Layer 6 of a small transformer language model trained on English Wikipedia (13 layers, counted from 0, width 64).
A neuron's activation on a vector x is GELU(weights . x + bias), where the dot is the dot product.

Input weights of the MLP neurons that the questions are about. A number n stands for (n - 500) times 0.0025.
n23 (bias -0.055): 676 401 831 368 522 384 451 461 610 236 464 491 376 400 422 630 473 394 649 605 691 248 433 690 714 541 475 508 400 683 351 676 625 358 561 378 471 510 621 760 454 517 497 517 649 368 612 457 438 538 474 265 576 563 442 382 415 359 417 566 457 559 409 315
n34 (bias -0.025): 479 490 589 612 418 352 604 602 605 545 352 564 464 483 599 543 711 651 462 715 544 142 276 563 152 484 437 664 433 186 385 431 293 601 363 563 339 542 398 406 588 607 598 575 480 652 474 577 688 467 464 544 443 754 103 396 585 650 501 716 517 168 415 534
n44 (bias -0.047): 537 671 272 195 594 275 457 439 438 291 695 410 343 472 640 451 363 604 622 501 620 467 616 673 341 549 369 170 770 443 758 562 775 386 614 406 575 733 328 434 711 287 489 413 362 803 576 545 292 330 412 512 448 706 433 471 504 729 486 581 441 453 457 438
n57 (bias -0.046): 563 536 505 149 406 573 448 544 451 560 516 643 610 456 556 486 593 248 575 541 507 696 790 475 457 431 431 494 486 317 528 424 432 734 202 537 850 307 279 323 834 423 443 435 438 237 605 645 288 391 310 609 716 548 321 804 327 518 561 476 574 436 261 344
n68 (bias -0.036): 663 234 542 509 343 699 484 598 486 400 408 646 309 556 434 393 722 414 560 479 511 453 757 334 489 561 526 608 361 381 719 746 486 506 705 887 484 597 294 166 230 410 895 780 698 402 484 471 296 535 223 277 491 511 466 608 639 522 516 548 528 327 454 216
n70 (bias -0.010): 401 772 218 487 463 338 736 452 636 547 536 558 585 636 498 315 924 504 536 552 427 518 657 319 398 892 188 303 791 399 236 376 574 682 417 433 495 535 465 416 297 487 322 343 776 343 445 417 485 596 487 584 553 661 542 470 289 623 554 531 604 602 412 636
n85 (bias -0.039): 486 477 667 369 625 441 434 267 317 740 623 408 885 480 77 482 692 691 640 498 359 511 371 479 396 576 466 510 315 599 745 326 632 496 245 449 595 508 725 578 619 531 662 439 696 464 575 644 302 571 637 475 449 454 498 412 478 640 559 532 448 449 449 607
n89 (bias 0.002): 336 420 317 554 626 514 517 471 637 540 557 546 494 574 353 331 359 537 515 352 648 597 505 464 517 604 710 418 445 531 462 382 643 483 574 748 354 204 651 355 368 608 540 335 484 539 786 570 318 693 518 367 555 671 256 596 481 325 659 571 496 512 355 582
n100 (bias -0.029): 615 543 443 312 398 441 533 622 686 589 401 914 852 479 447 423 765 767 573 652 345 464 543 424 608 517 594 560 539 318 535 312 258 363 338 606 308 281 309 234 485 654 273 556 412 487 479 514 566 366 815 109 664 401 513 382 661 604 613 329 107 509 785 617
n101 (bias -0.059): 500 248 646 413 600 710 623 485 402 598 459 442 638 286 473 514 444 697 637 641 645 485 649 385 588 470 782 552 491 283 428 541 357 480 479 984 619 592 609 504 573 615 481 512 546 715 332 296 522 332 350 559 284 467 268 742 548 378 349 540 170 491 361 208
n107 (bias -0.019): 340 494 564 384 225 611 440 640 225 197 525 759 494 476 549 221 418 599 577 491 113 645 563 401 516 423 475 750 630 96 528 340 650 606 510 455 401 680 663 535 604 524 424 828 495 522 518 560 428 636 632 554 585 272 555 627 405 749 236 492 511 414 478 148
n117 (bias 0.018): 586 480 430 225 808 555 733 664 368 316 537 569 506 530 396 521 518 484 618 419 187 582 559 528 493 353 693 476 507 316 561 575 482 193 601 582 645 315 413 401 496 358 526 500 278 612 501 354 649 643 486 663 601 566 576 795 430 382 453 416 439 706 508 281
n119 (bias -0.054): 645 702 486 504 513 474 249 429 452 404 495 299 365 637 506 485 442 439 523 462 585 465 301 390 444 321 577 276 613 628 166 441 655 808 565 624 338 431 638 440 720 527 327 466 594 641 609 615 621 469 688 981 624 588 483 392 409 586 471 770 254 463 364 533
n136 (bias -0.016): 463 789 399 360 512 452 454 731 544 577 501 536 607 410 361 333 517 567 638 479 231 732 616 756 778 352 305 541 711 572 391 560 625 248 574 555 450 500 258 516 713 483 271 753 417 395 284 447 515 763 543 323 276 679 808 639 351 740 266 484 296 313 611 378
n142 (bias -0.052): 477 743 550 623 665 368 434 618 481 636 678 190 391 561 507 384 788 492 610 563 262 521 550 562 386 512 621 437 561 505 555 555 326 298 456 645 419 597 495 515 608 405 292 434 532 399 512 238 483 717 555 561 194 390 474 622 443 521 335 598 655 517 582 623
n149 (bias -0.069): 641 332 757 469 421 580 534 586 673 518 534 459 239 664 482 571 454 562 736 532 681 444 601 627 693 335 368 582 435 445 302 517 414 517 365 717 456 204 454 608 464 511 666 521 352 463 330 519 506 466 324 486 788 255 361 554 257 408 491 507 474 491 539 332
n158 (bias -0.051): 686 639 477 340 257 327 250 541 571 332 596 769 600 405 480 435 505 389 720 578 488 419 347 548 668 612 585 288 696 519 452 710 137 615 504 478 310 536 623 657 587 422 333 362 612 634 552 556 407 814 655 585 212 338 521 471 695 436 288 748 588 368 373 76
n160 (bias -0.088): 411 705 673 527 357 575 741 454 326 264 519 557 264 510 753 460 574 687 459 370 514 495 647 275 402 373 543 587 681 326 505 762 578 488 574 729 443 696 490 300 560 461 700 603 168 415 161 542 758 546 491 663 305 564 442 567 534 353 294 434 639 572 444 542
n161 (bias -0.035): 773 630 638 583 513 415 272 471 470 469 275 360 326 238 517 397 492 473 590 474 739 668 386 317 757 399 216 707 524 387 109 386 480 497 304 669 467 755 491 530 569 722 731 551 520 521 235 664 916 640 664 338 831 402 582 660 512 199 249 143 526 461 253 514
n170 (bias -0.021): 503 551 428 554 497 469 477 501 560 680 224 407 513 251 812 318 829 596 365 779 896 392 528 490 733 443 601 440 518 501 464 270 458 609 411 481 473 606 440 363 300 471 378 294 558 731 474 499 264 637 300 312 251 564 633 464 430 386 425 619 585 396 391 449
n176 (bias -0.086): 479 573 792 388 535 207 906 458 471 445 301 369 500 804 628 656 556 627 551 467 443 429 320 215 617 441 478 372 423 368 941 518 729 415 696 658 573 340 417 630 558 308 513 334 442 628 594 474 494 441 497 477 518 556 427 519 441 336 306 359 509 561 448 531
n178 (bias -0.024): 565 425 440 551 404 401 430 983 178 405 527 323 553 532 619 352 619 500 577 585 532 208 336 359 542 576 499 409 729 741 641 678 713 257 622 466 718 632 423 837 312 470 457 497 559 610 208 496 518 585 448 503 543 260 647 676 529 451 623 333 109 391 774 519
n180 (bias -0.020): 423 319 705 520 224 721 524 391 529 450 673 512 474 649 446 258 302 745 649 452 518 422 551 343 434 693 452 698 373 371 130 801 735 441 199 631 649 549 512 556 398 490 716 599 416 498 293 774 565 441 460 462 444 645 392 477 437 574 477 262 391 221 464 666
n187 (bias -0.103): 488 845 487 295 616 407 425 492 507 485 114 362 563 532 531 598 820 646 522 505 180 512 391 514 416 627 377 474 363 235 365 503 779 359 604 466 670 457 281 440 490 463 558 571 411 415 485 537 856 783 425 435 248 635 121 549 467 558 895 694 293 746 372 557
n188 (bias -0.016): 534 517 541 317 467 528 249 555 589 428 369 485 476 502 600 686 581 466 591 383 583 352 524 446 777 613 587 377 511 291 357 608 318 571 603 682 569 482 338 321 246 574 417 577 545 586 569 671 591 588 431 597 189 546 422 494 507 302 383 521 551 678 618 444
n194 (bias 0.009): 652 554 370 317 340 445 750 635 506 561 465 447 528 503 209 335 505 594 510 438 682 412 497 693 422 522 549 395 613 508 725 673 642 498 612 543 524 346 488 528 172 453 524 381 323 218 410 889 525 686 507 553 438 384 408 504 493 680 503 643 491 464 453 639
n206 (bias -0.064): 353 479 493 531 411 633 128 420 598 332 680 756 472 491 521 380 673 567 657 561 636 518 814 483 159 466 790 403 599 378 285 353 648 455 692 771 423 453 153 454 815 625 681 542 555 486 492 385 593 536 615 108 507 557 633 435 510 345 646 532 368 239 271 376
n210 (bias -0.046): 508 441 529 705 342 285 492 615 367 340 468 430 348 534 562 398 559 300 786 523 482 970 340 392 635 303 389 468 682 923 656 185 385 355 449 535 450 349 754 380 565 338 272 579 610 790 416 548 107 764 362 514 537 565 689 710 345 522 491 630 367 618 273 482
n219 (bias -0.099): 484 688 188 375 316 551 415 670 567 305 528 575 714 418 550 480 505 352 512 734 325 511 271 580 450 527 486 530 693 445 575 768 527 506 699 564 190 611 612 285 730 437 576 460 605 404 628 661 233 398 453 504 219 579 460 584 725 417 244 850 670 351 482 341
n241 (bias -0.028): 698 428 509 490 357 461 692 534 475 360 673 723 549 412 530 733 509 347 283 427 501 618 697 436 370 439 635 409 640 513 555 412 431 470 675 551 491 490 597 381 347 768 357 517 365 316 843 304 479 636 265 270 652 758 329 415 396 445 571 609 653 390 189 516
n246 (bias -0.063): 489 267 384 438 374 328 618 381 516 443 611 456 553 527 664 521 579 294 451 548 206 470 512 553 420 601 561 409 565 391 170 547 356 465 527 581 561 679 614 633 491 631 537 584 528 416 596 544 438 654 293 334 341 556 593 741 563 825 423 816 639 276 567 302
n251 (bias -0.083): 430 597 592 335 623 379 693 436 347 736 565 458 759 532 480 324 497 735 756 487 388 216 613 275 384 333 333 442 553 304 503 647 563 325 390 722 518 571 683 340 676 593 717 469 798 639 326 130 792 639 428 395 435 498 551 491 446 625 357 410 380 522 567 727

Each question shows a token from some text and the vector x that enters the MLP there. A number n stands for (n - 500) times 0.0066.

" season": 359 637 413 732 444 571 378 489 191 467 428 501 608 658 328 505 615 197 443 588 869 684 599 525 489 502 274 645 321 420 366 710 399 481 668 295 556 262 547 621 516 337 559 579 245 651 755 398 551 340 422 519 494 376 572 501 782 697 289 534 499 420 557 604
The most active neuron and its activation: n219, at about 1.2

" government": 246 585 484 747 477 519 354 513 225 585 518 455 594 627 357 604 659 207 371 464 871 572 537 434 526 518 395 714 398 427 449 706 361 458 540 298 536 235 619 705 365 413 524 552 331 676 735 225 594 274 471 433 530 439 622 432 819 723 245 546 411 504 519 569
Which neuron lights up most? n178

"ir": 199 556 358 765 538 528 294 501 259 715 521 542 588 651 416 535 785 227 424 338 826 723 442 464 422 548 344 643 421 340 486 645 423 451 515 364 520 238 520 567 343 391 472 503 303 544 759 367 571 329 631 385 475 497 621 399 755 825 496 568 509 589 406 544
The most active neuron and its activation: n70, at about 1.2

"====": 294 582 379 846 560 517 457 473 199 607 372 541 507 685 450 540 560 316 444 515 738 715 547 531 631 411 313 565 289 268 486 790 465 415 686 428 609 245 620 645 482 403 525 420 253 655 781 326 683 264 529 445 515 448 511 524 737 631 286 542 473 398 527 481
Which neuron lights up most? n176

"ina": 335 558 511 750 559 624 343 551 165 512 445 530 505 643 377 502 635 340 400 369 879 555 567 431 512 503 380 694 385 443 471 926 474 481 589 194 508 292 573 737 340 482 352 467 331 626 717 262 601 266 499 502 449 365 613 402 809 695 344 594 510 550 366 537
Which neuron lights up most? n178

" short": 298 535 443 668 532 644 281 539 221 525 353 599 536 677 333 626 722 198 302 444 836 795 585 343 540 469 394 659 306 306 360 709 434 435 497 292 554 349 623 568 513 384 590 544 288 576 722 309 603 254 410 435 599 464 673 456 769 671 409 531 454 561 663 540
Which three neurons fire most, strongest first? n68, n57, n161

"ab": 341 605 478 725 570 611 429 447 180 532 445 452 531 635 277 528 648 337 439 418 838 712 594 537 646 504 415 697 418 464 401 861 316 468 460 319 544 317 643 726 429 421 363 375 274 568 731 286 562 170 502 509 431 369 570 460 772 677 294 603 511 570 595 474
Which three neurons fire most, strongest first? n142, n158, n101

" is": 281 556 440 708 541 506 417 493 83 610 547 525 558 546 390 592 660 245 420 406 771 665 604 394 570 540 289 593 255 368 491 780 456 440 575 428 588 269 596 573 465 467 496 441 270 605 726 317 673 425 479 452 495 472 645 351 789 780 305 623 438 487 482 652
Which neuron lights up most? n251

"ount": 237 593 367 792 460 608 366 456 187 567 491 501 617 695 374 558 651 352 505 394 833 679 523 387 422 568 403 668 364 373 346 690 485 426 569 344 610 324 580 571 416 510 526 520 241 540 762 300 566 290 661 442 550 491 627 341 774 718 277 524 522 601 387 398
Which three neurons fire most, strongest first? n206, n107, n180

"le": 327 496 485 827 465 566 317 471 195 587 460 579 524 700 345 590 644 257 399 511 827 736 621 438 456 557 379 741 361 399 303 777 379 392 575 349 525 316 582 642 401 357 433 486 282 670 679 261 640 294 506 423 446 504 511 435 704 729 347 555 498 589 581 559
Which neuron lights up most? n180

" st": 332 550 383 652 567 574 321 496 89 579 435 472 442 661 328 636 697 293 455 377 908 811 605 421 603 487 391 634 298 323 407 682 410 461 491 286 601 308 619 438 538 394 552 556 284 531 720 368 558 313 509 450 523 515 616 478 761 745 443 513 484 571 540 539
Which neuron lights up most? n57

" are": 291 523 448 742 502 519 362 479 110 645 513 531 591 524 389 565 683 247 367 448 824 667 574 364 552 533 286 613 296 329 504 754 492 425 548 369 549 296 601 564 440 460 490 487 315 654 713 303 636 467 525 461 520 442 573 355 718 832 297 579 444 533 497 666
Which neuron lights up most? n251

" back": 306 542 442 712 498 626 221 544 132 650 355 569 651 705 436 560 737 299 304 517 840 649 618 385 508 503 403 655 358 393 280 706 431 375 565 391 537 270 585 554 476 396 543 502 278 612 715 344 598 349 554 473 536 370 585 370 706 735 309 464 521 605 571 523
Which neuron lights up most? n100

" he": 204 542 509 713 599 611 264 541 165 616 489 584 460 560 371 601 619 297 375 452 861 633 514 563 566 555 288 682 290 331 383 586 428 422 546 291 584 294 507 511 458 503 522 475 287 610 764 289 682 382 504 428 494 533 587 524 711 762 311 684 450 518 504 558
The most active neuron and its activation: n34, at about 0.86

"man": 319 559 485 704 576 529 346 517 208 593 548 537 507 684 355 548 649 261 428 455 925 561 625 478 502 494 417 710 343 427 424 737 255 389 528 328 575 317 569 704 360 545 405 463 322 595 762 328 566 222 495 416 385 432 696 422 793 694 317 518 443 611 475 560
The two highest activations, in order: n142, n23

" An": 253 521 488 718 678 587 347 498 200 609 405 551 463 588 381 618 638 277 588 474 776 738 458 428 639 470 306 637 400 343 471 791 365 366 556 228 502 268 526 653 413 559 500 465 271 487 671 326 667 263 438 436 525 481 654 318 828 750 356 720 496 617 523 524
The most active neuron and its activation: n23, at about 0.17

"ode": 242 518 437 759 381 603 439 470 130 590 482 526 564 639 340 547 690 318 449 412 828 711 607 353 504 474 302 685 448 398 395 837 480 478 552 261 550 279 588 693 436 402 405 525 278 615 698 269 595 243 499 496 516 449 563 333 732 728 470 588 547 528 574 589
Which neuron lights up most? n180

" int": 220 507 407 773 599 522 256 512 189 665 416 451 532 700 446 644 670 313 434 323 829 670 676 438 585 503 451 627 315 262 487 540 436 473 522 452 524 187 656 509 515 427 584 535 313 536 709 288 539 343 448 499 500 448 631 426 797 791 375 581 420 540 430 562
The two highest activations, in order: n89, n68

"In": 223 565 399 781 591 575 328 443 274 531 442 527 571 729 392 617 557 256 414 561 760 683 575 449 573 503 254 562 375 277 489 702 420 459 601 484 487 232 533 663 397 508 550 460 281 542 711 348 751 200 483 465 567 423 655 445 880 709 305 666 522 528 429 375
The most active neuron and its activation: n219, at about 0.44

",": 315 508 321 742 500 524 345 532 228 563 581 504 484 591 423 578 606 272 421 451 786 690 512 415 540 550 290 599 323 309 378 831 337 459 614 307 505 282 620 653 467 460 501 463 295 695 769 429 574 378 461 418 447 416 655 435 842 784 458 706 458 476 447 478
The most active neuron and its activation: n246, at about 2.6

" ": 245 518 368 777 608 501 320 622 158 616 359 539 455 578 385 522 657 328 415 437 804 708 595 453 641 552 336 606 394 352 372 775 348 552 560 346 533 236 592 570 529 373 505 446 282 594 712 396 659 294 583 410 514 451 510 425 848 716 341 635 510 512 396 653
Which three neurons fire most, strongest first? n161, n34, n119

" found": 208 543 436 694 501 552 331 532 210 679 462 502 578 546 330 502 692 300 319 355 830 638 636 310 485 433 475 609 321 325 453 717 359 479 514 483 637 275 583 594 505 485 612 542 315 553 744 259 567 326 599 467 528 290 652 425 793 800 352 531 489 574 487 642
Which neuron lights up most? n251

" sold": 287 629 390 748 550 633 301 574 217 673 370 534 448 467 327 523 700 266 377 419 898 694 655 372 458 498 442 624 351 374 424 813 378 406 548 435 581 300 663 680 494 577 570 520 250 606 663 310 493 272 590 498 479 317 629 432 740 663 300 518 496 539 588 455
The two highest activations, in order: n101, n161

"ers": 341 547 440 762 454 611 315 474 184 587 461 489 541 622 373 510 651 371 349 468 816 549 624 385 419 479 353 724 393 456 373 812 396 397 552 323 610 272 626 608 404 414 477 546 280 663 763 333 683 295 528 486 442 414 601 397 728 740 223 622 593 579 455 582
Which three neurons fire most, strongest first? n180, n160, n142

"s": 283 535 342 739 439 559 341 470 182 633 392 504 572 655 363 537 670 323 352 523 872 587 670 378 442 568 342 711 363 387 414 778 351 483 579 347 569 286 621 652 455 413 447 471 278 660 732 369 656 315 509 492 475 474 534 425 718 755 329 607 507 581 427 525
Which neuron lights up most? n34

"p": 289 497 457 830 496 517 321 475 103 689 480 538 479 700 370 520 720 380 368 438 871 615 645 499 539 501 437 705 416 390 398 668 432 392 517 345 548 262 746 620 471 439 376 428 279 616 650 302 559 288 509 384 469 386 595 493 728 707 377 559 516 595 531 562
Which neuron lights up most? n142

" E": 233 471 481 768 708 587 269 493 182 499 426 488 484 711 398 607 586 373 514 560 797 686 500 533 665 494 320 706 433 399 358 806 369 425 548 246 470 193 533 634 465 419 440 518 271 546 647 320 637 310 433 438 537 438 581 360 846 739 429 589 533 599 533 478
Which neuron lights up most? n149

" inter": 237 495 460 742 617 581 242 515 259 540 415 579 542 743 440 606 669 348 298 393 902 694 522 456 597 536 381 634 329 280 460 569 433 459 550 410 558 264 526 473 356 298 572 593 303 529 724 255 654 362 490 495 563 529 612 438 776 786 311 512 422 544 522 535
Which neuron lights up most? n68

"ied": 295 573 433 693 506 609 380 505 136 687 423 527 589 621 345 550 696 300 462 411 823 635 620 348 518 483 373 636 344 268 402 757 335 439 500 371 546 349 565 717 496 476 505 445 266 666 696 294 597 290 489 471 445 418 585 409 823 740 370 527 600 589 539 533
Which neuron lights up most? n251

" Russ": 274 613 475 679 563 711 452 507 218 557 357 387 447 552 340 566 544 255 457 466 827 625 543 409 503 521 470 624 475 367 399 832 419 455 580 184 580 230 638 667 357 433 567 496 225 539 762 347 619 340 626 434 564 295 625 351 762 769 407 595 547 582 458 470
Which neuron lights up most? n194

"ed": 273 612 381 674 541 612 322 505 159 738 360 553 555 617 392 539 676 323 445 398 843 662 671 363 410 540 380 669 359 288 413 766 371 463 513 462 548 277 571 651 474 523 451 465 250 616 715 336 578 306 442 498 451 445 519 443 784 752 349 516 535 600 542 568
Which neuron lights up most? n101

"19": 224 550 432 736 506 617 372 564 219 539 413 627 500 690 335 492 689 167 395 500 845 673 472 513 475 484 313 662 401 340 361 743 444 492 575 283 512 288 535 661 543 532 497 547 307 623 700 330 498 257 551 459 457 403 642 444 938 689 324 624 554 480 426 465
The most active neuron and its activation: n219, at about 2.5

" Geor": 226 579 555 720 613 711 327 482 215 524 469 559 483 559 305 541 547 243 483 414 814 658 466 544 540 520 297 669 435 363 389 756 407 455 645 299 575 183 584 654 311 395 629 472 275 488 729 353 697 330 598 412 474 374 658 455 784 724 371 600 527 482 531 565
Which neuron lights up most? n194

" M": 244 527 426 736 653 576 417 486 206 511 367 440 448 577 350 542 647 280 469 525 839 613 551 482 690 513 246 680 439 474 412 804 262 419 571 281 528 216 649 628 525 470 439 466 261 540 710 365 565 293 550 474 533 432 609 468 846 709 356 636 470 629 438 523
Which neuron lights up most? n23

"2": 236 480 401 708 447 598 377 511 249 519 383 606 459 726 382 497 609 259 383 496 826 755 546 473 444 506 222 657 377 376 387 808 525 564 584 269 554 190 661 648 579 504 501 450 275 586 758 347 590 322 556 422 529 327 557 382 856 653 455 595 520 540 480 496
The two highest activations, in order: n107, n219

" m": 288 483 349 814 624 585 410 509 179 608 357 483 495 586 326 555 587 223 429 481 855 735 478 440 689 544 235 649 402 418 398 659 365 376 526 387 518 280 718 522 534 447 504 458 258 616 670 375 589 265 464 487 534 496 608 454 774 720 426 693 461 572 453 610
Which neuron lights up most? n210

" him": 273 557 425 715 590 660 284 527 126 692 331 552 611 634 405 564 681 324 379 407 876 562 542 471 580 476 395 662 345 364 379 648 390 393 551 446 545 266 509 595 437 490 527 467 299 684 750 300 591 386 476 367 504 402 678 461 694 748 342 629 410 577 484 467
Which neuron lights up most? n170

" be": 272 526 500 691 600 500 349 498 101 728 384 569 573 523 383 579 655 261 433 421 837 710 573 423 544 515 290 639 333 322 362 680 488 427 512 444 542 250 571 466 406 405 497 558 339 590 676 350 670 435 607 462 497 385 601 369 652 862 317 613 458 548 583 697
Which neuron lights up most? n251

")": 262 551 393 745 501 508 455 509 177 562 492 486 517 557 446 553 660 362 338 402 815 627 603 472 523 545 317 621 355 456 339 795 360 431 648 240 603 287 557 554 463 424 443 487 238 710 765 321 630 446 561 382 524 420 674 395 868 673 348 660 507 412 423 588
Which three neurons fire most, strongest first? n241, n246, n170

" c": 335 481 418 843 573 615 310 492 115 562 475 480 390 673 361 621 591 272 418 503 873 819 493 381 633 510 380 661 359 362 470 679 421 458 545 307 539 224 720 450 542 343 518 469 283 574 645 415 586 333 436 403 571 532 587 463 784 701 446 547 537 549 446 515
The most active neuron and its activation: n210, at about 2.8